Layer 3 of a small transformer language model trained on English Wikipedia (8 layers, counted from 0, width 128).
A neuron adds its activation times its output weights to the MLP's output. To switch it off is to set its activation to zero at one token and run the rest of the model.
A neuron's activation on a vector x is ReLU(weights . x + bias), where the dot is the dot product.

Input weights of the MLP neurons that the questions are about. A number n stands for (n - 500) times 0.0041.
n41 (bias -0.250): 544 608 500 409 638 480 617 525 582 714 690 386 528 463 496 619 622 471 381 581 475 476 973 399 470 404 509 387 538 343 697 835 420 739 573 453 471 830 427 580 623 325 353 424 400 839 227 278 551 589 513 675 414 577 728 409 472 641 460 365 301 473 436 435 504 697 447 449 649 528 419 525 610 242 746 416 525 603 710 580 681 561 405 634 484 397 455 449 471 534 697 329 525 682 402 399 674 230 488 445 487 594 484 520 504 475 647 336 417 512 463 357 567 516 612 456 577 877 361 633 558 480 641 347 362 455 422 388
n58 (bias -0.055): 415 731 579 517 445 402 463 427 426 498 507 596 498 527 419 515 553 564 547 513 490 671 642 415 471 483 497 445 423 680 537 422 402 490 482 639 400 497 574 446 486 457 462 590 467 515 576 534 589 321 444 475 705 563 521 475 636 588 495 607 636 652 662 488 462 580 512 502 497 560 421 450 263 480 588 623 478 555 467 492 424 353 573 495 522 445 421 469 480 497 539 458 401 457 610 507 564 565 458 536 626 507 427 573 477 528 428 606 579 442 495 487 546 485 603 281 502 535 575 534 691 455 505 541 424 517 557 636
n116 (bias -0.187): 553 548 445 518 500 600 663 551 330 484 413 317 608 327 530 399 545 591 343 612 392 466 596 359 682 521 625 378 516 592 509 851 472 474 681 451 448 538 582 591 689 577 458 512 257 581 463 348 467 603 594 506 434 476 506 640 340 512 519 440 417 558 383 534 583 568 378 582 382 576 465 551 415 512 684 345 547 530 462 506 693 444 617 365 563 672 563 484 422 555 537 381 305 554 493 553 634 503 472 484 533 695 444 543 349 516 648 430 549 748 570 393 601 350 380 543 553 455 494 556 383 682 356 426 475 528 620 595
n120 (bias -0.163): 539 719 566 554 526 428 597 617 460 446 365 566 338 500 351 619 484 531 577 246 420 637 456 488 535 550 474 325 396 435 587 533 293 509 586 527 290 469 526 591 600 699 425 611 636 488 503 383 571 512 399 524 612 589 514 356 554 247 585 683 554 650 580 328 497 443 385 521 685 497 534 416 561 395 363 384 628 574 719 503 644 452 417 364 509 565 399 541 387 569 593 448 567 651 503 492 473 480 366 392 426 527 362 374 466 588 341 443 665 738 368 542 500 476 437 665 536 559 549 404 515 479 557 464 558 533 512 530
n134 (bias -0.197): 727 543 611 346 678 329 577 302 577 607 629 682 583 631 475 542 555 555 424 504 709 638 482 621 544 552 464 287 292 554 580 245 405 536 580 414 338 341 626 532 675 610 619 436 422 565 696 572 511 504 699 592 564 709 589 636 432 610 584 438 444 391 181 393 720 700 489 507 379 414 356 598 282 564 592 615 168 400 457 464 433 477 294 485 565 434 446 576 480 496 682 519 315 321 413 608 416 612 512 396 407 546 795 481 261 432 462 278 556 672 279 508 373 615 428 432 489 605 546 516 529 304 544 636 347 343 264 466
n226 (bias -0.189): 479 804 444 432 570 566 433 473 418 497 413 598 491 491 582 479 469 394 571 345 667 618 679 474 694 485 560 503 406 540 560 596 327 441 743 600 407 683 537 497 536 605 512 536 700 488 433 363 418 572 481 539 554 676 449 393 455 479 575 570 592 556 580 518 398 509 281 594 721 494 580 460 479 533 564 534 652 518 488 606 701 428 469 310 660 378 612 519 578 413 426 461 527 570 452 577 443 580 506 427 382 349 420 393 560 513 400 427 643 636 457 355 432 542 407 643 422 644 385 624 506 433 320 393 635 569 372 551
n268 (bias -0.248): 544 377 584 648 426 652 315 525 553 504 308 430 512 419 428 427 542 771 245 390 308 548 454 740 304 401 767 540 412 385 416 292 751 579 711 582 663 463 409 538 397 364 654 336 298 540 457 680 680 440 374 468 615 527 632 516 814 428 544 760 595 673 322 488 541 623 436 629 619 614 281 418 548 756 609 571 467 476 336 655 371 307 312 685 508 586 476 782 492 513 452 391 297 365 320 479 520 504 666 479 586 366 500 424 439 697 318 530 281 287 325 319 713 488 318 504 380 640 577 610 608 565 690 687 548 496 573 590
n307 (bias -0.138): 467 410 550 450 609 406 578 466 512 630 618 510 494 341 557 607 425 528 443 494 457 387 418 439 516 449 455 608 560 472 250 467 762 513 640 651 459 392 757 506 372 587 437 449 497 421 610 533 529 403 664 488 458 540 469 426 542 464 412 509 536 423 476 576 157 416 400 479 599 598 298 525 579 491 436 497 325 509 543 308 553 436 503 555 421 302 292 671 673 481 407 506 583 317 507 497 524 609 619 452 539 439 485 684 503 497 466 523 438 381 396 435 458 515 480 542 603 373 206 420 520 570 341 623 451 573 592 378
n353 (bias -0.251): 497 629 500 393 474 543 415 425 738 294 520 489 563 658 617 688 483 351 614 539 669 480 673 538 708 480 841 704 786 422 500 636 454 655 465 438 621 585 403 399 494 613 168 563 381 606 493 672 322 540 503 517 518 456 553 415 464 699 487 493 434 463 520 470 243 464 353 435 571 510 452 603 470 391 584 303 453 523 541 614 448 344 490 306 584 599 436 319 510 448 497 563 628 595 531 604 453 370 362 518 525 503 530 304 411 441 671 506 597 477 368 393 559 453 529 431 324 354 450 250 388 537 451 556 483 483 568 551
n409 (bias -0.117): 203 625 689 198 669 459 520 538 426 223 445 488 419 440 588 526 485 477 472 554 372 574 611 674 629 547 418 554 577 568 522 599 467 489 531 442 508 666 472 500 571 359 604 482 436 459 417 445 558 374 327 667 156 552 715 530 489 570 648 422 427 622 464 700 363 383 478 229 583 525 549 508 730 563 554 512 620 446 560 496 450 589 270 407 455 496 690 508 653 558 548 29 433 372 530 474 504 482 395 484 571 586 427 430 461 346 761 361 540 507 639 365 399 452 582 438 356 470 369 394 195 578 469 507 611 467 144 533

Output weights of the MLP neurons that the questions are about. A number n stands for (n - 500) times 0.0031.
n41: 304 492 446 580 534 390 425 451 642 312 587 357 507 530 28 389 475 597 437 633 500 523 492 578 469 284 711 435 511 347 326 539 432 549 671 371 327 661 739 496 373 431 546 507 462 631 466 614 553 719 397 646 347 457 485 555 511 670 426 528 342 559 838 523 834 334 642 633 658 457 805 364 474 398 610 805 470 572 448 480 530 574 409 356 662 477 450 578 410 549 475 570 453 467 305 417 721 461 362 367 560 546 361 361 299 555 379 626 682 576 610 471 576 353 665 644 444 631 425 428 512 757 595 459 446 623 541 351
n58: 551 343 481 583 470 588 556 559 571 470 430 388 567 500 554 527 505 584 447 475 665 408 428 671 643 512 422 370 478 312 462 417 516 488 614 443 661 415 508 503 604 545 597 440 588 534 406 544 522 577 545 498 422 467 508 615 358 528 563 404 299 311 542 472 482 434 437 475 429 427 612 386 633 668 436 405 463 421 444 479 571 605 516 512 549 546 548 551 469 535 481 529 562 512 581 461 436 427 574 480 487 603 427 462 609 336 500 469 497 455 584 416 500 520 408 823 583 472 379 505 417 569 498 527 573 437 413 430
n116: 414 612 587 519 500 509 409 565 421 671 649 538 505 497 378 635 559 343 447 508 529 488 666 512 491 466 368 522 472 674 544 641 495 506 629 451 561 693 368 432 401 427 570 399 703 556 443 539 598 561 412 460 445 439 412 504 511 491 438 521 575 483 540 544 464 506 720 424 449 330 514 313 451 423 466 387 534 549 514 491 306 615 291 494 588 512 374 492 686 363 506 578 442 652 616 485 679 559 583 444 545 317 783 461 544 466 469 548 450 465 512 750 448 576 598 447 479 533 330 520 578 341 598 625 437 371 564 472
n120: 402 648 686 512 419 421 641 464 472 571 416 484 505 612 445 349 637 317 598 405 393 587 645 452 503 399 434 436 443 517 543 509 555 407 606 584 503 491 401 527 329 452 596 571 650 492 436 581 472 380 386 514 540 380 537 679 433 363 391 547 462 554 447 611 591 398 594 749 483 420 407 563 648 361 304 491 548 469 495 443 397 689 573 560 607 537 588 478 465 406 642 407 425 414 708 652 583 378 509 428 636 488 503 657 434 424 408 485 451 455 431 471 638 451 381 457 382 444 509 492 543 506 593 324 426 577 470 393
n134: 487 470 569 531 528 370 548 376 584 508 420 515 526 548 523 658 583 147 402 556 590 321 450 413 590 548 567 542 472 471 369 751 595 549 814 561 191 254 837 318 441 304 410 461 594 361 617 400 703 724 657 317 500 323 525 606 698 590 521 800 324 375 472 257 737 155 623 522 488 438 622 532 468 512 309 592 585 637 567 466 96 458 531 571 677 380 599 528 388 658 488 669 481 442 456 466 308 582 440 387 551 460 352 504 677 382 523 374 438 629 617 393 703 632 702 492 644 230 546 379 745 421 602 412 354 310 508 548
n226: 656 416 477 576 511 558 547 385 578 511 385 480 586 334 497 479 671 605 562 539 532 667 410 523 398 487 578 530 415 479 368 357 393 574 254 532 697 555 508 526 592 513 572 554 620 223 505 705 622 404 524 591 535 508 540 419 534 495 495 353 441 601 479 524 503 356 555 599 633 460 505 583 455 597 438 710 423 471 374 537 403 446 678 510 300 367 551 464 459 566 553 554 578 480 511 434 390 439 435 462 533 543 581 694 497 503 538 588 509 516 448 540 450 522 573 446 397 511 672 410 477 470 604 563 398 425 615 453
n268: 364 716 590 518 584 621 428 330 392 304 599 634 717 686 735 489 514 381 564 349 467 181 511 394 500 555 307 629 739 651 615 485 641 408 575 573 507 451 434 928 496 489 434 479 360 939 664 439 482 399 365 619 408 567 541 468 534 548 515 508 514 714 359 608 469 426 421 219 370 567 410 570 515 438 453 662 569 471 383 349 569 408 524 614 440 361 641 500 620 607 511 536 682 591 503 325 464 524 734 492 481 640 545 260 463 301 645 470 448 376 285 407 331 392 395 594 477 378 496 485 579 582 614 528 564 607 461 650
n307: 510 585 498 553 550 510 622 565 448 472 383 462 356 528 549 596 493 301 564 581 611 528 578 365 408 580 488 581 581 576 564 508 495 548 623 593 456 503 452 581 429 437 429 715 442 493 695 583 482 414 554 414 596 410 602 577 581 605 707 376 597 443 428 449 471 471 396 497 490 469 495 539 528 420 363 536 676 437 561 425 463 466 516 454 429 541 540 336 717 415 457 402 529 473 428 555 515 619 715 391 706 483 446 432 610 578 532 510 571 613 526 384 505 480 505 523 532 387 534 533 544 587 503 378 459 527 500 483
n353: 608 529 497 550 292 406 324 486 631 394 493 184 364 591 564 596 520 492 391 519 310 521 341 417 602 301 599 523 731 504 482 422 389 633 649 353 311 471 627 504 507 711 658 530 394 413 618 251 479 507 503 407 718 564 418 749 561 514 301 599 379 325 462 589 485 507 418 439 731 568 503 606 462 445 369 464 591 626 595 541 531 206 386 588 523 582 378 402 568 193 507 405 557 544 412 325 679 445 493 554 647 741 620 544 390 510 739 391 420 549 550 352 633 606 448 615 504 435 551 451 424 446 539 538 611 282 571 527
n409: 410 709 599 540 704 587 517 563 649 524 682 500 712 537 446 513 692 265 660 469 544 385 524 627 466 493 477 606 536 710 520 538 491 655 507 557 503 549 310 547 489 486 283 526 507 662 654 528 314 496 530 338 581 466 514 828 528 524 558 514 633 508 527 623 602 443 774 349 457 548 325 564 410 423 489 562 668 574 572 414 433 569 558 438 662 617 659 490 649 336 477 572 349 510 429 444 580 466 428 281 341 283 531 588 425 261 412 252 526 402 677 430 483 264 496 593 571 269 402 507 493 441 537 631 526 533 445 332

Each question names a token from some text and the token that comes next. It shows the vector x that enters the MLP there. A number n stands for (n - 500) times 0.011.

Then comes g, the gradient of the next token's log-probability with respect to the MLP's output, scaled to length 1. A neuron's effect is roughly proportional to its activation times (output weights . g). A number n stands for (n - 500) times 0.00075.

"!", then "."
x: 465 493 488 565 621 545 466 609 670 407 438 337 409 520 472 468 538 612 535 641 550 445 404 278 616 480 567 459 579 594 522 455 384 579 497 728 392 529 405 377 333 385 382 480 455 257 459 588 506 530 405 475 394 294 438 582 333 500 545 545 463 358 447 310 624 421 716 741 470 562 585 569 483 445 436 647 527 444 348 338 465 714 546 491 429 457 612 372 540 561 387 406 500 546 587 763 494 331 583 392 473 624 408 564 750 456 609 310 577 424 525 577 456 451 261 447 636 454 555 554 580 398 431 435 575 419 608 702
g: 372 301 515 323 428 643 494 455 455 403 623 626 451 429 559 558 420 634 611 561 638 353 592 398 687 539 526 405 338 438 678 520 383 492 651 278 561 438 622 509 323 453 486 571 519 496 680 589 608 471 411 388 437 638 522 289 533 413 665 602 604 444 565 501 387 353 410 227 504 447 707 332 659 506 564 669 362 596 660 432 533 641 224 786 660 602 393 539 803 573 276 423 482 450 563 512 327 498 661 656 722 345 458 495 603 471 485 430 618 547 536 475 302 564 294 439 467 315 477 498 521 545 481 394 563 403 565 453
Which neuron, switched off, lowers the next token's probability most? n116

"-", then "Go"
x: 435 402 395 583 560 631 429 633 697 454 493 390 424 596 295 415 544 584 469 537 525 364 525 294 383 365 555 517 561 546 504 423 457 544 504 606 391 558 307 502 335 506 455 516 528 370 422 481 489 549 510 467 435 480 365 587 430 494 579 513 426 303 463 430 508 458 576 773 537 554 626 647 491 458 485 538 651 411 550 425 565 655 582 553 434 291 551 316 547 481 460 492 578 460 593 612 447 139 597 374 468 688 360 487 686 504 603 357 572 369 443 616 445 473 366 424 659 524 549 535 663 435 541 415 581 401 460 615
g: 577 273 524 392 715 663 396 496 463 517 279 413 659 547 442 723 444 382 376 311 317 676 626 592 363 501 504 499 624 561 345 640 474 451 552 653 601 459 614 605 468 435 540 319 446 828 332 290 592 517 573 660 649 412 610 372 479 323 436 418 539 446 590 772 434 547 547 541 597 397 434 522 363 440 579 441 696 407 423 534 594 545 567 443 487 635 742 512 461 414 528 340 421 464 377 213 528 501 457 370 417 568 420 501 279 629 510 517 443 654 517 464 619 491 488 588 542 687 515 249 393 412 616 385 436 619 738 509
Which neuron, switched off, lowers the next token's probability most? n41

" du", then "ty"
x: 460 488 666 569 526 597 450 660 609 426 488 452 438 566 419 469 580 539 511 493 558 366 385 487 414 408 446 384 601 419 548 468 411 607 501 570 482 538 286 457 427 465 474 573 511 461 532 753 634 541 487 461 519 296 282 530 225 586 746 426 460 317 587 310 478 414 558 824 486 529 565 569 559 491 366 559 415 506 464 366 380 532 566 474 453 339 533 416 609 459 481 500 607 536 588 714 575 282 668 497 526 630 347 426 634 473 525 238 564 338 477 531 517 497 268 297 499 554 576 507 484 460 522 419 546 380 679 767
g: 552 414 445 589 547 525 490 510 754 506 439 329 376 514 297 526 356 531 550 544 488 499 642 697 466 508 455 784 351 418 672 398 412 284 667 622 514 456 621 505 566 573 442 510 543 502 384 489 440 597 584 540 567 570 461 412 478 523 312 523 307 344 623 716 511 190 340 566 676 423 521 310 300 403 465 406 468 578 656 606 492 535 395 802 458 486 587 804 548 490 603 257 574 529 424 557 570 417 792 535 648 486 488 510 403 623 465 359 409 622 590 421 583 411 631 412 384 359 610 607 448 514 304 492 269 603 410 407
Which neuron, switched off, lowers the next token's probability most? n353

"e", then " You"
x: 511 355 416 572 721 585 447 688 569 414 431 421 413 595 410 364 515 857 528 563 563 494 491 309 587 438 449 455 445 574 528 423 471 537 471 517 489 444 309 415 323 454 422 549 560 416 537 642 529 540 495 381 439 358 402 539 390 507 573 514 386 266 458 274 648 530 607 835 399 463 591 533 478 557 428 549 539 373 480 385 461 607 543 503 430 454 608 434 614 536 452 466 544 539 597 721 550 270 533 463 457 556 409 555 609 466 630 273 668 448 444 592 447 631 286 365 560 590 552 531 538 352 510 496 464 304 534 584
g: 375 724 628 674 444 452 505 523 413 493 332 473 594 370 581 382 410 439 430 407 338 584 731 701 605 699 538 563 573 542 109 601 453 468 675 535 422 497 576 428 440 605 533 741 535 457 497 486 508 582 458 583 543 511 461 559 589 626 636 646 360 518 481 739 591 372 497 666 506 469 681 496 360 317 383 523 495 498 542 558 456 600 436 430 372 315 653 284 415 310 604 576 446 442 401 553 393 509 631 355 573 479 369 467 432 676 582 526 479 545 415 474 423 457 382 402 451 403 662 280 376 354 653 831 523 496 596 181
Which neuron, switched off, lowers the next token's probability most? n134

"ft", then "e"
x: 465 490 480 560 515 596 481 847 583 417 487 381 358 635 341 324 432 709 580 477 487 426 439 264 411 523 548 437 581 632 662 455 385 546 548 594 294 507 351 429 380 429 455 605 492 386 419 597 589 549 429 489 434 265 463 527 333 555 624 498 476 342 508 315 598 472 530 926 502 498 580 547 617 393 432 556 494 382 461 453 458 529 583 404 453 356 569 463 607 579 460 445 473 356 581 697 531 290 630 435 423 539 424 580 680 545 603 302 733 437 438 609 530 393 318 521 566 445 584 513 640 470 474 421 584 374 427 705
g: 351 511 376 558 520 401 496 637 436 505 393 502 607 484 490 251 451 300 413 506 279 258 442 551 542 311 451 615 490 455 542 595 544 773 618 628 526 501 472 513 696 567 634 339 653 560 701 597 566 369 502 540 419 594 575 662 607 512 318 617 713 680 440 460 371 383 481 672 645 465 445 428 400 408 529 625 404 789 438 352 577 547 434 456 444 349 558 584 421 387 651 519 619 301 422 346 325 261 443 483 611 429 627 550 784 376 431 304 480 569 389 457 540 362 424 413 526 529 471 810 549 483 597 600 532 491 411 682
Which neuron, switched off, lowers the next token's probability most? n120

"en", then " is"
x: 524 575 447 571 597 570 487 742 563 489 485 482 382 637 412 366 561 780 558 492 520 505 408 261 452 416 507 436 508 520 606 380 395 581 468 570 335 526 299 406 353 389 415 584 583 399 451 655 667 510 358 418 404 329 345 581 410 486 693 560 489 327 536 276 584 419 529 894 486 467 559 515 555 524 367 583 528 368 465 415 462 601 535 455 441 381 539 400 573 475 418 542 442 469 597 637 517 301 571 428 402 553 456 531 562 463 480 354 691 545 520 660 430 404 369 415 665 484 575 539 486 478 485 403 619 385 550 755
g: 487 384 383 569 615 625 678 645 296 627 567 419 410 463 545 536 744 402 463 429 469 331 445 528 565 708 477 494 505 508 499 373 608 543 291 701 420 508 501 278 387 637 413 531 433 529 661 754 333 536 360 571 445 373 451 532 430 585 384 667 605 419 466 701 658 555 544 502 316 399 673 401 476 614 367 515 501 382 433 343 402 476 395 577 485 596 661 331 307 746 368 356 720 396 615 400 376 553 579 465 370 384 376 584 492 554 734 502 570 549 439 508 634 368 479 649 379 524 499 625 424 267 403 525 815 458 504 660
Which neuron, switched off, raises the next token's probability most? n120

" be", then " ass"
x: 516 415 522 567 547 633 487 732 709 458 549 523 412 617 400 508 440 673 563 573 463 378 497 228 500 554 487 461 563 625 541 354 452 516 512 482 500 493 399 509 186 545 499 531 489 434 419 655 575 514 457 501 355 424 348 560 423 509 544 527 407 293 506 437 396 300 623 726 516 574 536 432 594 422 505 604 514 386 534 329 406 773 611 490 478 289 464 469 612 509 461 534 458 533 587 622 510 488 677 384 312 464 394 532 653 368 540 347 585 437 469 489 348 461 263 409 505 516 614 508 646 499 540 461 532 439 609 578
g: 236 568 480 463 524 280 496 443 725 610 452 611 573 340 344 540 567 543 590 461 484 557 285 497 509 428 456 400 646 529 451 452 430 430 491 635 520 795 609 441 700 569 597 644 563 552 559 398 318 470 407 277 402 343 431 531 542 390 532 682 525 478 619 460 642 579 657 154 527 459 680 458 515 496 637 639 526 557 523 730 529 602 715 496 550 366 408 442 587 692 497 377 408 598 510 330 343 449 453 455 475 694 560 328 506 586 473 88 445 461 382 599 411 487 455 437 604 616 365 418 577 311 611 349 623 593 595 482
Which neuron, switched off, raises the next token's probability most? n307

" California", then " for"
x: 433 553 316 567 520 635 458 670 568 386 433 412 453 492 400 415 512 657 494 593 588 408 462 382 470 402 460 407 576 727 577 587 506 599 560 570 471 567 402 478 400 486 449 552 455 311 482 581 604 498 469 370 558 469 315 565 365 425 616 437 364 276 472 142 578 396 620 811 416 548 604 497 540 530 359 507 515 459 434 274 504 634 553 547 418 468 623 363 597 604 398 448 427 369 582 765 517 388 536 477 478 478 372 571 660 422 635 245 556 418 515 563 450 528 396 485 627 492 662 595 499 396 486 313 658 486 589 739
g: 521 455 581 519 367 487 539 608 311 442 608 655 386 630 635 542 443 682 547 510 608 540 661 415 635 351 766 577 473 808 548 500 429 484 466 478 780 410 654 337 421 346 643 345 538 488 568 305 528 544 527 337 502 315 589 438 463 574 351 441 707 511 387 433 469 502 532 398 516 435 724 630 373 631 448 477 357 617 688 374 476 715 373 696 421 747 443 456 543 513 484 305 491 463 550 681 487 429 386 452 318 335 599 402 514 300 357 575 544 608 350 369 445 368 390 588 463 273 418 394 534 744 587 594 537 413 569 439
Which neuron, switched off, lowers the next token's probability most? n116

"ress", then ","
x: 509 420 459 578 577 570 440 755 574 490 407 402 413 489 446 483 508 719 557 674 378 417 539 308 524 489 471 419 474 547 552 456 423 628 556 579 482 485 439 431 140 470 456 494 569 354 523 660 594 510 447 401 429 305 383 569 391 490 510 552 421 363 427 321 614 455 575 796 490 505 525 426 504 463 392 683 522 419 440 260 493 629 589 551 529 422 523 483 565 447 400 487 580 526 591 649 450 303 611 441 456 601 316 565 720 503 430 131 591 459 446 598 530 471 339 361 600 601 579 567 561 329 554 560 596 365 539 612
g: 511 756 542 495 715 571 437 417 536 372 380 505 548 526 760 546 465 426 526 480 684 459 600 533 566 568 486 475 448 527 366 677 660 354 500 530 319 614 435 632 433 489 414 365 616 436 700 401 506 373 394 482 390 633 529 472 492 692 474 465 575 390 656 594 578 674 494 355 484 430 610 575 617 478 467 701 446 423 593 242 416 627 376 546 566 628 604 393 745 719 555 475 367 649 533 562 459 338 535 375 351 410 388 348 552 431 351 510 542 477 547 377 564 452 406 438 628 424 706 348 447 554 391 288 187 477 140 718
Which neuron, switched off, lowers the next token's probability most? n268

"e", then " Area"
x: 515 345 416 576 716 609 447 683 563 404 436 414 416 588 411 372 505 849 520 571 558 473 494 299 609 460 448 459 456 579 508 420 468 540 475 523 499 430 303 411 309 448 423 524 576 403 550 647 533 540 498 393 444 391 383 537 398 489 575 513 370 261 469 273 625 526 594 829 401 451 601 547 476 565 433 549 533 385 465 391 459 594 529 521 428 459 609 431 609 530 454 461 523 542 599 710 533 286 540 456 457 563 389 546 600 478 639 277 666 455 461 593 451 632 299 365 567 592 554 536 546 355 508 499 469 307 537 594
g: 466 569 586 525 469 402 578 454 422 494 174 340 601 524 697 480 335 453 306 469 475 677 626 617 768 525 476 491 586 280 410 607 510 411 569 448 433 501 571 506 732 521 444 653 358 437 766 393 760 444 699 393 613 561 454 668 467 483 520 603 436 639 516 547 647 333 395 510 661 542 662 537 347 370 460 301 620 597 478 542 442 502 637 304 481 456 699 297 482 339 658 577 467 348 499 551 533 315 360 456 744 467 498 595 472 430 610 396 324 528 634 509 539 443 377 388 409 501 451 469 241 308 398 646 620 567 582 514
Which neuron, switched off, lowers the next token's probability most? n134

" broadcast", then " called"
x: 423 475 434 550 513 536 485 599 570 374 513 437 443 553 449 420 459 669 556 598 653 406 444 213 470 560 597 478 475 679 603 432 492 478 495 674 382 521 435 512 207 340 460 521 451 421 376 635 509 552 595 384 434 305 438 515 375 473 570 335 529 319 448 365 545 458 680 707 539 517 547 531 464 457 300 653 633 340 398 313 486 627 590 578 358 408 618 438 600 626 389 475 590 404 581 717 495 389 618 452 475 563 422 587 844 517 627 272 584 373 545 509 503 559 426 449 535 473 438 518 697 436 523 512 454 327 647 470
g: 378 514 499 516 639 486 487 421 345 381 463 634 587 409 623 420 611 535 707 427 505 524 572 473 469 639 550 696 589 388 472 520 402 675 384 320 687 554 482 588 463 576 425 330 390 427 479 394 369 548 384 459 437 552 500 401 460 718 269 734 457 496 598 348 741 463 700 558 491 567 436 334 575 306 514 531 725 500 573 419 261 825 495 664 748 374 335 444 545 409 615 475 287 672 451 381 567 460 478 517 594 511 268 490 342 640 429 422 574 495 539 444 440 446 372 445 535 592 715 558 751 463 653 483 328 541 393 316
Which neuron, switched off, raises the next token's probability most? n307

"hl", then "en"
x: 516 400 465 549 579 604 546 777 597 449 493 404 377 587 312 350 481 708 499 432 482 422 503 235 547 439 589 399 577 558 642 421 425 515 449 622 449 497 413 461 328 467 392 495 631 331 516 607 653 506 554 340 333 399 407 523 382 505 706 531 388 374 534 424 542 418 578 884 552 456 588 563 562 462 452 577 516 377 486 375 363 617 596 524 373 393 522 512 507 431 512 406 444 478 585 831 491 318 540 411 507 527 447 382 826 555 510 288 676 418 492 648 478 393 362 478 568 437 575 564 702 356 461 406 557 443 556 588
g: 512 463 308 562 359 514 521 376 414 480 432 415 524 444 500 319 544 561 637 507 421 486 683 606 395 494 536 707 854 634 356 483 464 427 529 523 366 349 722 567 404 462 677 598 519 516 445 373 597 797 407 563 503 492 498 398 549 554 665 490 479 616 742 661 382 537 485 467 416 413 574 485 620 659 682 700 503 596 706 400 611 216 545 485 424 413 558 514 571 281 401 525 390 307 348 407 361 476 448 270 526 358 541 323 509 356 506 641 395 405 582 586 723 510 348 513 452 512 538 553 650 700 551 425 429 406 568 214
Which neuron, switched off, raises the next token's probability most? n120

"af", then "umi"
x: 527 358 436 559 573 614 461 907 631 456 470 433 483 570 421 348 458 694 555 559 458 487 418 343 550 470 490 414 470 612 647 383 352 604 567 462 402 528 353 459 397 453 423 624 513 365 493 600 620 542 437 518 403 277 459 523 447 494 565 551 456 385 539 382 472 537 513 807 530 494 554 449 558 410 290 532 433 471 462 406 504 588 601 563 516 234 538 484 555 572 481 531 545 421 596 743 534 280 620 330 513 536 293 489 740 484 619 281 682 397 405 534 466 465 400 485 591 463 627 532 552 308 407 393 546 408 568 688
g: 408 564 707 491 700 436 400 646 776 391 607 611 506 376 331 442 494 315 402 595 366 790 488 346 552 512 543 564 416 421 380 506 462 453 511 531 558 373 280 742 325 333 475 463 630 635 466 498 387 588 281 320 639 626 574 415 458 416 383 373 402 626 493 624 526 708 363 389 536 767 483 501 521 424 404 498 391 442 450 519 489 569 469 447 451 551 556 468 475 481 343 521 511 544 410 678 464 624 474 418 454 409 578 692 584 440 596 879 435 447 575 488 340 571 592 503 547 632 593 593 458 520 544 375 443 763 144 518
Which neuron, switched off, lowers the next token's probability most? n120

"\n\n", then "In"
x: 481 428 462 566 619 502 428 547 534 496 451 390 424 555 202 519 586 558 542 498 542 499 461 368 359 440 419 477 506 600 563 425 456 578 578 663 500 481 432 430 379 426 424 634 524 505 478 644 659 613 354 384 464 353 326 582 429 518 664 522 469 339 498 486 475 373 564 585 485 519 551 494 481 435 399 641 569 481 458 421 480 645 718 486 464 320 535 322 559 531 492 533 476 465 601 632 540 468 602 411 406 538 211 584 631 424 583 317 542 315 500 628 516 496 386 388 528 458 637 522 663 414 498 482 534 473 512 707
g: 336 360 392 519 438 437 318 381 512 413 516 559 581 485 533 658 594 532 480 547 594 537 471 259 640 446 626 571 516 483 684 502 354 337 528 521 610 576 412 459 579 442 638 677 415 280 447 475 825 389 547 562 610 444 566 543 556 467 593 533 434 434 519 403 543 550 652 731 537 495 581 570 547 702 410 671 494 684 537 621 839 496 464 365 622 527 566 453 742 556 364 519 325 392 416 704 550 276 368 314 620 479 368 529 436 330 597 404 631 468 512 504 663 343 380 584 372 380 264 450 439 571 604 506 227 305 428 331
Which neuron, switched off, lowers the next token's probability most? n58

" and", then " Art"
x: 484 343 393 571 675 543 424 687 529 371 446 364 421 559 447 415 467 663 496 586 582 580 406 242 518 430 493 421 559 493 570 458 513 540 442 678 474 439 399 524 434 537 481 594 418 525 489 614 637 419 493 467 414 440 448 668 336 549 533 549 391 230 448 408 530 413 669 684 533 593 576 541 557 503 402 601 568 427 486 376 516 565 717 586 455 376 513 326 579 506 367 542 548 418 591 598 573 361 526 395 399 541 334 566 658 537 625 383 571 478 397 451 487 518 319 465 644 465 564 443 564 423 442 249 535 422 556 613
g: 445 668 515 516 597 423 473 518 632 464 543 572 603 331 511 516 504 397 477 374 587 657 281 626 539 351 626 575 640 463 373 655 623 626 854 298 319 523 326 577 640 518 598 605 569 761 464 561 504 453 606 352 399 690 536 474 554 599 569 369 436 564 519 334 496 538 361 485 295 482 458 465 633 273 674 327 437 447 259 277 730 526 399 566 613 615 489 617 553 446 445 484 464 406 663 570 357 430 476 491 380 512 495 527 497 563 536 241 428 265 352 629 493 531 730 589 395 497 377 734 455 439 623 435 284 507 490 483
Which neuron, switched off, lowers the next token's probability most? n116

"sha", then "ker"
x: 502 450 473 570 669 662 486 790 542 504 451 441 346 530 366 380 456 696 532 568 615 374 509 232 463 372 524 455 492 585 390 403 447 628 492 602 493 591 321 382 350 396 355 588 569 327 469 538 574 490 466 436 253 350 379 532 383 537 679 426 474 409 490 189 435 531 490 891 540 544 636 519 569 479 401 502 535 446 410 399 514 608 551 514 527 375 557 429 530 526 441 416 433 452 581 622 598 371 596 432 527 502 399 466 673 453 616 244 619 467 523 504 479 620 180 490 574 572 689 563 692 372 526 449 582 433 615 596
g: 658 443 438 462 434 522 305 598 581 542 593 432 470 419 562 540 566 375 552 515 583 574 536 695 354 663 742 519 387 424 530 478 383 470 554 457 306 692 330 714 820 343 572 371 281 415 309 608 574 381 582 585 382 597 497 391 482 536 401 421 501 454 377 588 548 633 500 405 545 696 492 572 586 657 712 566 496 238 195 762 586 514 472 487 532 383 569 408 294 625 515 358 446 563 452 477 336 607 399 614 424 553 406 400 494 754 544 366 558 606 383 297 431 343 660 474 384 511 411 435 567 500 547 614 406 484 684 658
Which neuron, switched off, raises the next token's probability most? n116

" with", then " her"
x: 435 429 431 561 624 544 495 697 683 444 495 381 472 613 373 389 546 573 505 542 515 522 418 296 539 470 507 372 514 568 551 332 539 554 491 565 516 492 514 588 231 480 495 606 493 439 562 627 550 514 421 423 477 324 333 666 420 499 635 437 490 262 502 435 450 451 598 555 544 504 542 599 493 441 334 622 534 438 493 404 493 617 645 544 444 254 682 461 593 557 455 458 491 450 605 657 490 334 628 387 425 493 362 580 761 407 515 286 584 424 398 569 486 530 420 385 489 410 541 496 528 412 507 494 488 464 582 508
g: 444 440 598 637 433 426 379 566 453 482 428 293 333 434 375 348 548 385 545 603 516 406 456 487 345 696 480 334 539 381 516 614 482 275 645 560 652 418 528 386 432 480 572 518 665 598 713 748 471 364 625 543 461 478 527 616 530 529 555 731 370 582 632 500 428 483 555 863 650 440 564 345 376 419 427 486 544 322 611 315 673 362 314 573 365 525 669 409 663 542 451 328 513 556 453 467 419 702 471 476 547 373 585 589 347 773 617 473 521 750 672 499 607 484 350 499 547 305 407 406 491 410 283 641 431 379 506 641
Which neuron, switched off, lowers the next token's probability most? n307